Layer 14 of a small transformer language model trained on English Wikipedia (18 layers, counted from 0, width 64).
Take only the direct path to the model's output, skipping the later layers: a vector added to the residual stream pushes a token's score in proportion to its dot product with that token's output vector.

Output vectors of the tokens that the questions are about. A number n stands for (n - 500) times 0.0046.
"ould": 262 685 505 626 181 370 496 592 480 462 393 657 512 631 600 397 449 564 564 280 824 481 488 615 579 728 613 451 416 471 600 321 368 651 511 296 310 562 311 427 654 736 482 344 568 385 641 544 515 571 459 719 409 595 680 379 675 484 420 720 186 526 500 451
"th": 597 503 495 579 780 644 361 479 552 256 531 565 487 521 522 571 433 423 590 508 521 512 445 465 542 614 398 568 513 497 497 524 476 371 599 469 510 738 641 500 525 628 718 598 330 348 475 379 312 549 599 592 578 526 751 494 366 356 521 493 305 403 660 402
"ited": 493 468 539 792 389 536 564 356 411 571 495 514 706 483 482 674 408 408 526 403 491 557 517 363 564 673 546 288 463 375 487 408 570 300 408 395 530 451 221 636 396 438 208 406 916 464 721 870 675 711 217 605 367 643 565 299 632 573 567 321 442 442 548 579
"ust": 484 276 509 475 291 456 500 257 395 517 426 648 705 659 531 554 460 461 441 509 520 735 443 427 489 580 586 364 451 509 462 449 366 553 235 423 450 604 281 464 496 622 520 560 614 240 528 627 346 589 481 463 699 465 597 503 566 578 767 760 310 464 460 451
"00": 526 503 540 665 405 577 520 300 529 349 471 523 400 591 334 725 475 456 476 465 303 573 480 424 592 460 401 584 617 483 397 497 460 515 539 413 480 260 629 433 559 686 562 334 607 525 548 587 485 493 685 682 562 301 579 402 430 484 593 448 293 583 443 298
"–1": 604 346 535 514 328 430 586 241 486 448 459 549 515 565 523 500 539 451 576 431 526 484 432 582 402 535 497 447 600 462 426 417 452 645 579 614 368 573 543 348 636 665 571 231 361 302 373 535 511 487 534 377 391 560 472 454 476 506 416 563 338 600 659 445
"overn": 334 473 511 549 422 631 479 332 390 574 779 505 447 553 475 766 379 430 560 482 505 582 508 731 676 718 437 392 407 443 526 276 348 686 405 299 297 476 379 564 749 677 595 657 564 340 688 763 589 706 351 693 207 427 510 461 705 382 703 653 543 496 542 324
"ay": 380 411 483 446 513 518 472 705 453 394 364 497 679 605 671 663 431 621 570 400 466 544 393 661 522 637 547 344 568 617 503 448 511 620 331 480 460 505 443 473 563 440 534 355 365 474 537 543 439 474 508 413 639 530 482 439 609 208 441 701 324 418 406 542
"ther": 519 591 525 575 563 650 553 586 600 364 697 649 392 693 609 403 633 974 513 387 433 794 339 439 565 617 438 480 379 483 662 401 415 412 443 483 314 684 361 384 302 575 200 424 482 461 652 561 388 622 467 592 407 222 495 497 467 331 515 401 365 448 468 325
"ish": 583 480 503 514 591 662 577 592 292 429 560 629 538 497 406 556 428 358 413 622 708 681 278 626 521 696 466 420 358 482 346 454 462 759 611 507 604 685 366 477 637 372 599 412 504 608 542 638 578 590 591 625 645 439 549 359 612 249 516 642 406 433 657 411
"ational": 665 504 520 741 421 640 473 239 550 673 651 682 623 530 451 519 568 663 653 407 475 480 662 738 443 733 442 443 463 480 329 407 421 816 360 618 542 603 480 625 441 456 500 460 691 427 567 658 656 447 347 281 282 517 460 464 800 389 636 581 598 465 564 389
"id": 417 423 496 603 482 497 262 627 539 448 570 543 538 623 619 582 423 304 473 584 610 471 436 559 659 500 350 608 571 530 552 558 612 302 410 509 550 384 257 574 468 460 503 620 648 516 565 469 544 327 492 461 686 464 669 578 537 411 497 536 330 634 460 509
"ations": 570 483 533 557 379 666 416 450 359 608 531 850 504 535 516 540 449 661 658 510 436 363 645 799 368 767 456 507 616 409 327 438 497 754 282 480 485 545 394 560 603 451 183 443 504 624 616 426 591 434 431 331 231 555 594 600 797 507 554 541 500 463 529 486
"ol": 367 521 509 550 636 457 466 536 618 521 571 420 551 588 505 423 353 517 462 537 557 360 415 722 448 548 361 594 566 598 452 581 404 435 351 576 545 392 456 516 430 483 469 649 584 542 597 729 747 405 426 567 664 583 580 498 418 503 505 439 595 393 436 419
"ing": 565 509 498 369 446 621 441 559 583 685 380 617 461 427 438 441 386 305 510 594 518 632 539 563 434 539 372 513 367 449 706 562 616 635 583 672 500 435 368 709 551 310 610 634 461 465 680 391 474 349 482 367 583 414 565 548 717 358 527 387 313 399 434 718
"uring": 410 635 529 363 290 358 716 346 602 356 561 662 962 500 358 374 636 534 456 267 562 517 509 725 458 647 500 351 274 355 726 531 453 773 589 289 430 403 267 686 307 477 515 603 603 340 742 425 613 621 340 349 322 261 478 383 607 163 530 567 417 675 474 427
"ot": 415 411 496 542 529 459 352 471 442 377 460 397 549 451 580 383 364 493 478 508 459 414 558 319 593 686 460 629 506 468 558 587 410 637 394 639 651 439 682 425 542 422 513 587 500 625 497 672 712 493 464 491 560 666 587 421 659 579 375 765 397 559 490 696
"ord": 436 565 490 365 568 510 467 623 658 388 673 618 514 532 535 431 363 356 474 392 472 634 417 477 493 557 678 398 496 494 657 414 245 413 514 484 449 410 530 560 582 352 520 447 819 190 620 301 630 598 582 490 395 375 462 375 809 662 647 593 398 417 701 350
"h": 380 482 489 420 807 332 369 597 704 506 666 584 380 557 500 376 522 461 459 466 489 479 500 483 385 521 336 343 456 568 462 531 464 616 579 409 428 668 476 514 632 602 564 665 331 503 662 454 494 521 662 379 579 494 577 348 455 394 455 296 629 356 367 645
"ian": 529 538 511 510 717 321 418 514 600 440 500 611 682 457 530 585 458 475 472 590 504 475 442 493 706 773 511 371 434 606 403 291 590 711 383 236 350 370 472 447 333 487 619 564 279 427 530 540 686 478 528 448 547 530 616 427 461 568 406 626 575 750 658 383
"eptember": 372 553 549 522 349 350 544 212 571 410 491 505 738 629 508 631 533 689 659 266 534 689 417 617 606 782 500 592 547 470 518 475 344 651 836 580 439 445 564 505 681 615 371 389 461 378 698 669 437 745 295 359 165 601 650 391 545 209 621 222 550 628 713 366
"ter": 660 803 517 686 500 486 350 322 507 278 532 321 452 444 442 571 219 562 643 461 516 413 373 484 556 705 419 597 381 587 476 514 653 632 638 500 507 679 523 381 284 424 581 394 533 229 660 484 500 612 577 465 470 645 504 497 581 330 366 264 512 415 559 463
"ely": 667 400 533 673 380 325 586 509 523 466 659 436 617 640 450 635 450 770 513 478 699 375 459 548 273 753 424 570 401 493 772 264 631 575 688 526 197 432 283 536 456 532 500 565 738 618 790 592 588 742 426 453 424 587 722 574 585 519 511 517 240 631 722 524
"ast": 541 534 489 643 690 658 297 451 409 414 446 711 382 539 506 440 484 488 421 471 445 643 394 397 467 574 388 642 378 477 626 384 376 458 331 539 447 475 689 398 653 645 489 559 838 245 661 546 571 650 509 406 404 509 523 449 584 582 497 646 293 515 504 591
"ical": 675 447 540 572 564 574 516 599 581 409 685 742 669 523 479 492 661 573 475 500 747 405 289 361 586 708 549 516 397 556 723 477 652 784 344 159 419 443 500 572 644 453 704 680 612 717 702 688 526 583 452 562 340 425 620 314 776 388 673 421 559 642 711 452
"merican": 761 490 533 597 449 417 775 180 401 469 642 733 576 535 538 785 438 474 551 299 682 717 237 641 726 680 608 363 282 552 396 272 390 713 612 235 199 486 409 246 613 442 273 241 488 242 724 612 426 771 224 760 551 650 481 325 594 344 803 836 654 565 593 172
"bum": 573 500 545 747 96 559 732 535 398 331 585 786 423 595 557 788 593 747 662 619 345 526 414 478 695 668 513 525 404 397 522 446 568 613 358 469 479 449 774 200 415 432 428 284 636 394 723 389 515 389 381 594 357 525 524 298 495 410 439 622 444 489 621 488
"ary": 503 451 520 493 496 276 399 474 602 345 365 764 599 456 458 552 392 633 572 506 496 447 614 704 434 677 485 389 513 530 456 340 557 639 549 679 531 500 561 557 844 476 579 617 610 326 695 768 587 713 484 484 424 622 663 601 480 635 586 617 608 548 606 435
"ruary": 523 447 533 500 599 307 561 285 463 283 411 655 611 552 440 725 480 484 625 405 557 457 302 676 539 721 406 569 358 429 673 512 326 480 781 472 233 500 549 533 508 772 373 400 623 362 772 463 485 625 279 373 200 576 556 552 530 82 476 155 518 579 656 479
"ace": 478 544 512 698 455 411 431 653 473 433 582 706 596 638 513 623 463 660 422 544 735 474 493 647 787 680 563 543 601 435 606 531 388 525 491 419 810 697 691 568 450 371 539 568 544 365 647 457 568 535 558 456 579 519 394 301 873 449 467 581 425 648 366 504

Each question shows what one neuron of this layer's MLP adds at an activation of 1. A number n stands for (n - 500) times 0.0008.

n33: 451 645 887 491 484 473 448 554 393 475 502 646 610 604 467 397 477 470 350 329 539 521 593 651 504 429 427 480 479 399 473 646 450 470 392 439 820 393 715 432 317 659 507 576 426 484 418 582 515 464 500 399 504 498 318 458 509 420 455 480 495 545 385 533
Which of these tokens does it push up most? "ace"

n51: 447 606 500 426 436 756 316 479 594 307 390 465 429 697 251 368 415 442 569 532 357 442 649 395 533 268 339 412 581 474 410 411 459 601 515 311 696 500 523 578 576 642 573 354 520 405 375 500 415 434 443 602 535 388 446 607 220 632 552 544 367 373 334 465
Which two tokens does it push up most, strongest first? "00", "th"

n13: 655 503 332 380 518 507 613 495 380 449 644 528 465 342 624 576 348 527 354 518 434 527 590 455 395 643 589 407 606 443 510 474 591 367 433 299 513 531 589 470 258 529 554 352 322 653 485 390 566 434 620 364 693 765 726 347 418 409 403 457 330 585 510 315
Which of these tokens does it push up most? "ian"

n31: 440 386 649 608 374 569 423 446 477 490 668 602 431 561 507 606 470 543 508 372 302 674 473 393 494 656 611 436 521 381 445 570 482 543 423 465 618 531 524 492 470 511 381 450 822 272 635 393 370 375 425 463 551 555 401 400 700 322 359 411 638 423 349 560
Which two tokens does it push up most, strongest first? "bum", "ited"

n28: 295 457 504 417 207 575 401 572 413 582 404 431 473 474 535 453 367 399 390 515 527 354 245 525 446 618 895 513 457 336 380 439 477 698 277 411 390 430 705 342 316 632 213 472 722 427 544 529 643 359 466 424 509 499 359 438 674 354 371 496 614 416 648 391
Which of these tokens does it push up most? "bum"

n19: 491 431 350 725 417 662 379 582 419 480 497 624 623 600 754 464 507 509 388 645 317 342 497 675 221 423 566 699 644 489 675 525 474 682 650 347 412 331 387 647 600 381 289 582 522 676 433 553 463 376 324 525 451 518 604 564 520 421 614 381 550 393 175 287
Which of these tokens does it push up most? "ations"

n50: 487 651 435 320 490 611 455 599 495 484 749 455 322 449 632 203 586 435 534 297 282 507 382 666 315 538 562 314 441 556 607 398 498 394 362 566 479 281 478 500 386 546 450 592 565 308 581 581 418 413 477 353 148 385 333 534 523 469 742 549 436 604 515 510
Which of these tokens does it push up most? "ord"

n5: 300 545 257 462 325 660 650 542 704 567 496 469 682 535 506 534 413 473 368 446 585 488 440 537 488 569 552 532 488 325 639 332 364 605 664 545 542 470 490 467 435 436 570 498 732 484 438 618 551 486 356 331 496 401 628 526 633 227 586 411 300 556 190 258
Which of these tokens does it push up most? "uring"

n12: 480 472 115 257 336 414 479 515 515 456 524 493 411 455 350 596 642 547 380 628 684 581 367 511 691 476 470 647 552 558 501 452 618 499 525 543 527 441 495 609 342 511 444 553 567 437 155 609 463 532 425 437 546 412 565 474 374 431 558 361 531 531 373 601
Pushed down most: "ations"

n41: 552 509 523 587 280 516 506 410 455 377 472 453 669 374 650 576 348 383 369 485 382 557 649 482 688 373 794 496 453 387 463 415 458 343 424 366 420 631 449 688 496 596 614 476 439 335 574 480 551 763 334 541 334 532 622 256 579 338 385 369 367 394 581 561
Pushed down most: "ol"

n8: 721 516 428 494 568 526 565 791 258 418 281 594 525 306 605 528 639 543 440 665 541 509 455 521 665 561 775 437 556 395 490 423 590 522 270 536 437 729 541 590 585 231 721 679 530 563 510 427 451 573 540 584 463 528 634 540 495 440 359 682 337 451 495 394
Pushed down most: "eptember"

n0: 438 565 408 475 324 335 537 504 634 649 654 357 607 519 583 438 546 459 424 568 806 591 500 455 352 682 613 612 328 724 637 468 566 471 481 599 498 669 518 648 680 663 584 407 489 806 559 532 515 576 570 409 557 522 634 652 489 480 707 497 313 493 488 398
Pushed down most: "bum"

n20: 605 284 322 663 534 647 533 531 431 404 524 655 519 218 490 446 531 556 336 187 545 800 569 236 347 348 712 490 514 243 525 527 575 488 385 737 299 499 686 430 618 511 634 635 675 332 520 525 511 748 509 431 498 491 198 720 577 503 611 452 354 547 612 241
Which two tokens does it push up most, strongest first? "ast", "ord"

n37: 578 502 317 459 606 124 671 637 500 528 430 509 581 353 415 528 463 492 587 514 631 517 671 442 428 295 368 487 556 511 582 560 505 451 592 464 640 452 527 642 525 490 403 622 216 532 378 504 668 462 460 527 666 487 535 558 548 516 559 441 803 490 303 515
Which two tokens does it push up most, strongest first? "h", "ol"

n60: 511 528 492 419 597 757 555 420 390 591 725 443 746 417 665 521 529 352 568 636 542 642 702 467 482 299 622 417 678 433 429 290 556 336 385 397 563 468 515 487 557 582 621 584 493 255 475 586 779 611 446 628 423 491 579 545 550 469 690 543 448 385 458 483
Which two tokens does it push up most, strongest first? "overn", "ited"

n11: 506 678 257 470 477 632 541 534 725 657 511 552 372 687 389 589 320 560 562 647 522 567 533 460 525 576 455 395 685 382 564 269 675 779 428 751 504 306 408 572 602 553 497 458 500 590 317 311 451 437 336 562 561 599 646 229 538 556 475 360 533 533 495 601
Which of these tokens does it push up most? "ing"

n27: 464 435 500 506 429 348 638 363 314 372 484 449 556 468 618 396 636 578 505 599 493 597 360 527 591 439 591 412 464 703 464 489 589 640 516 152 427 588 463 377 530 456 359 497 626 505 455 609 514 521 520 607 450 440 454 598 356 515 722 543 565 539 551 289
Pushed down most: "ing"

n43: 406 418 699 369 533 296 390 408 390 348 664 520 382 521 532 519 193 568 596 408 559 490 592 402 515 555 432 571 544 481 504 298 251 572 406 559 586 472 421 471 402 450 488 341 393 407 334 645 409 662 557 352 523 362 572 381 571 641 483 342 371 413 512 725
Which of these tokens does it push up most? "ot"

n40: 373 446 691 518 624 306 557 491 604 634 440 605 664 423 419 312 480 349 431 299 537 480 462 682 621 468 432 635 630 651 398 497 502 540 525 315 564 636 446 456 391 565 638 324 527 631 671 624 770 553 345 744 555 656 583 520 466 437 475 558 642 401 424 498
Which of these tokens does it push up most? "ol"

n24: 344 672 629 647 582 505 472 776 465 389 638 513 322 527 588 578 504 566 394 449 718 477 169 461 384 437 575 381 531 594 555 576 241 434 471 536 470 446 665 488 330 501 795 533 382 426 481 426 407 510 483 518 307 393 438 515 526 355 565 600 679 602 501 365
Pushed down most: "ited"

n36: 578 525 671 413 569 497 417 616 776 593 374 389 465 440 291 411 521 459 618 380 325 504 301 464 552 657 530 509 456 500 480 596 479 464 493 512 492 295 336 640 729 607 380 408 591 348 444 508 592 748 379 320 585 658 500 426 610 445 694 341 469 482 511 561
Pushed down most: "bum"

n22: 414 411 629 476 259 380 441 551 375 603 512 448 454 209 659 679 512 679 546 557 604 424 552 592 587 785 255 365 583 602 489 462 695 568 524 418 455 649 412 441 639 615 641 472 499 624 558 362 780 326 548 724 504 502 707 435 472 378 554 374 411 483 484 733
Which of these tokens does it push up most? "ould"

n6: 606 418 537 533 599 275 610 506 462 360 682 405 595 522 576 537 397 471 570 505 680 397 698 563 636 479 586 454 656 348 332 386 511 626 440 443 486 542 635 505 791 307 557 489 392 393 216 261 739 481 524 343 533 560 415 303 546 445 573 399 654 555 474 627
Which of these tokens does it push up most? "ace"

n46: 585 580 331 600 514 566 438 457 600 788 546 440 561 638 594 566 248 387 611 814 525 529 584 383 366 419 429 255 501 196 537 483 621 473 691 749 583 328 372 453 512 247 493 338 655 607 701 403 585 656 486 527 753 218 662 364 455 416 499 548 563 536 391 565
Which two tokens does it push up most, strongest first? "ing", "ited"

n59: 444 324 614 512 285 468 523 462 399 679 556 455 497 640 477 495 477 441 708 430 415 339 341 442 456 510 517 568 403 652 629 387 137 562 454 609 584 420 448 623 686 386 582 492 504 428 294 511 384 741 689 347 521 408 607 472 564 438 596 529 291 572 374 525
Which of these tokens does it push up most? "ust"

n23: 547 531 505 619 653 580 529 493 578 339 564 532 314 496 649 350 593 354 531 378 403 683 570 611 569 575 408 589 587 383 555 324 568 729 481 505 407 469 644 523 294 436 333 498 528 575 686 455 699 612 438 507 465 442 579 597 435 453 591 291 275 465 684 493
Pushed down most: "ust"

n39: 614 730 682 570 463 655 493 413 328 555 540 501 460 592 440 592 459 489 477 578 540 435 493 248 792 546 449 518 542 337 504 370 485 367 666 655 534 436 409 484 608 546 456 496 552 490 510 520 545 508 552 522 441 163 568 404 823 478 510 526 384 578 553 413
Pushed down most: "h"

n56: 537 504 354 507 598 424 631 445 697 408 223 559 530 532 481 281 347 595 530 604 658 385 475 581 620 491 432 465 487 725 238 407 518 561 397 270 621 514 593 555 521 462 533 538 320 567 621 667 575 345 384 463 634 585 475 673 419 422 409 404 505 620 571 533
Which of these tokens does it push up most? "ian"

n9: 598 630 482 493 581 350 355 520 406 454 395 717 432 522 584 577 398 486 510 567 424 398 561 423 391 814 254 529 340 738 586 493 469 521 523 515 417 591 559 542 426 515 617 500 407 339 529 535 530 485 602 251 509 609 267 435 470 256 417 510 474 440 347 700
Which of these tokens does it push up most? "ter"

n45: 495 452 417 389 535 610 314 534 369 270 528 545 394 419 435 447 622 579 582 501 551 389 198 750 548 575 501 444 450 457 418 524 591 437 535 486 277 529 368 360 334 640 446 280 733 470 756 340 449 573 445 450 345 663 574 669 246 367 434 588 623 523 641 407
Which of these tokens does it push up most? "ruary"

n62: 337 746 914 622 635 588 603 536 323 451 531 552 569 360 460 473 519 277 466 469 392 422 596 738 353 491 524 531 724 254 391 272 369 393 593 526 558 585 600 446 645 373 457 613 420 451 452 433 629 430 450 472 395 475 623 647 494 546 425 477 296 450 664 595
Which of these tokens does it push up most? "ations"

n14: 532 588 289 419 650 571 598 529 473 453 694 510 576 617 714 480 473 763 593 495 366 515 434 557 496 381 464 783 388 721 432 523 596 608 506 334 453 613 437 408 455 682 344 557 521 555 321 440 531 661 162 637 486 610 476 692 303 442 288 290 444 519 565 293
Pushed down most: "ing"

n34: 608 561 704 673 535 638 385 540 263 530 545 477 383 652 563 512 513 432 781 535 409 342 554 287 357 539 615 524 695 451 550 578 648 364 319 663 585 606 472 534 596 794 670 481 595 318 488 660 602 729 589 373 816 518 560 408 549 394 637 260 579 208 545 478
Pushed down most: "uring"

n29: 696 503 677 604 322 525 357 438 410 351 542 468 600 563 552 462 535 529 625 288 494 498 446 448 564 688 194 549 359 403 452 259 467 346 497 401 416 535 433 702 533 719 591 613 628 608 596 596 552 540 504 665 411 631 443 712 249 279 580 472 515 650 398 581
Pushed down most: "ord"

n26: 434 240 558 383 450 549 682 353 436 496 542 423 485 311 634 612 471 572 605 808 446 478 615 605 640 737 313 576 387 250 734 300 633 765 634 464 559 412 498 456 662 518 686 476 542 341 462 350 564 526 430 482 611 372 656 673 588 468 399 398 711 410 520 563
Which of these tokens does it push up most? "overn"

n10: 384 676 713 290 329 423 282 653 547 466 664 341 472 665 556 516 407 134 708 346 401 464 324 410 633 287 448 275 348 504 526 318 253 346 532 345 630 484 636 503 541 620 590 418 670 746 285 562 494 534 424 532 460 571 501 480 337 246 340 592 501 603 594 485
Pushed down most: "ations"

n54: 353 518 591 428 473 814 699 478 429 492 449 572 486 466 322 417 577 555 557 513 368 651 339 505 565 693 363 495 586 530 369 399 535 144 539 497 522 491 292 354 543 390 664 506 506 304 395 750 479 677 402 723 406 705 657 369 593 435 638 392 429 625 293 405
Pushed down most: "h"

n48: 479 497 513 566 489 423 618 468 475 696 494 487 604 530 436 514 336 554 509 496 482 596 657 492 717 405 391 537 621 837 613 383 533 642 517 456 527 496 428 547 398 531 490 560 506 435 509 486 616 213 534 312 850 463 491 525 534 413 566 573 297 547 473 401
Pushed down most: "ruary"

n3: 442 522 584 539 352 392 303 414 511 493 578 661 497 399 523 503 507 309 510 526 427 557 618 615 505 656 589 619 497 878 458 373 539 612 488 762 521 476 468 441 642 308 357 464 553 333 302 565 739 439 485 477 476 544 661 454 470 522 456 468 313 611 431 576
Which of these tokens does it push up most? "ary"

n16: 659 482 507 420 293 665 667 561 272 212 573 370 626 579 419 511 535 507 627 540 789 577 492 394 407 400 467 452 484 450 548 577 634 661 420 346 491 684 654 607 482 473 579 630 412 774 566 548 341 581 377 469 395 326 679 452 452 453 645 355 589 643 611 440
Which of these tokens does it push up most? "ical"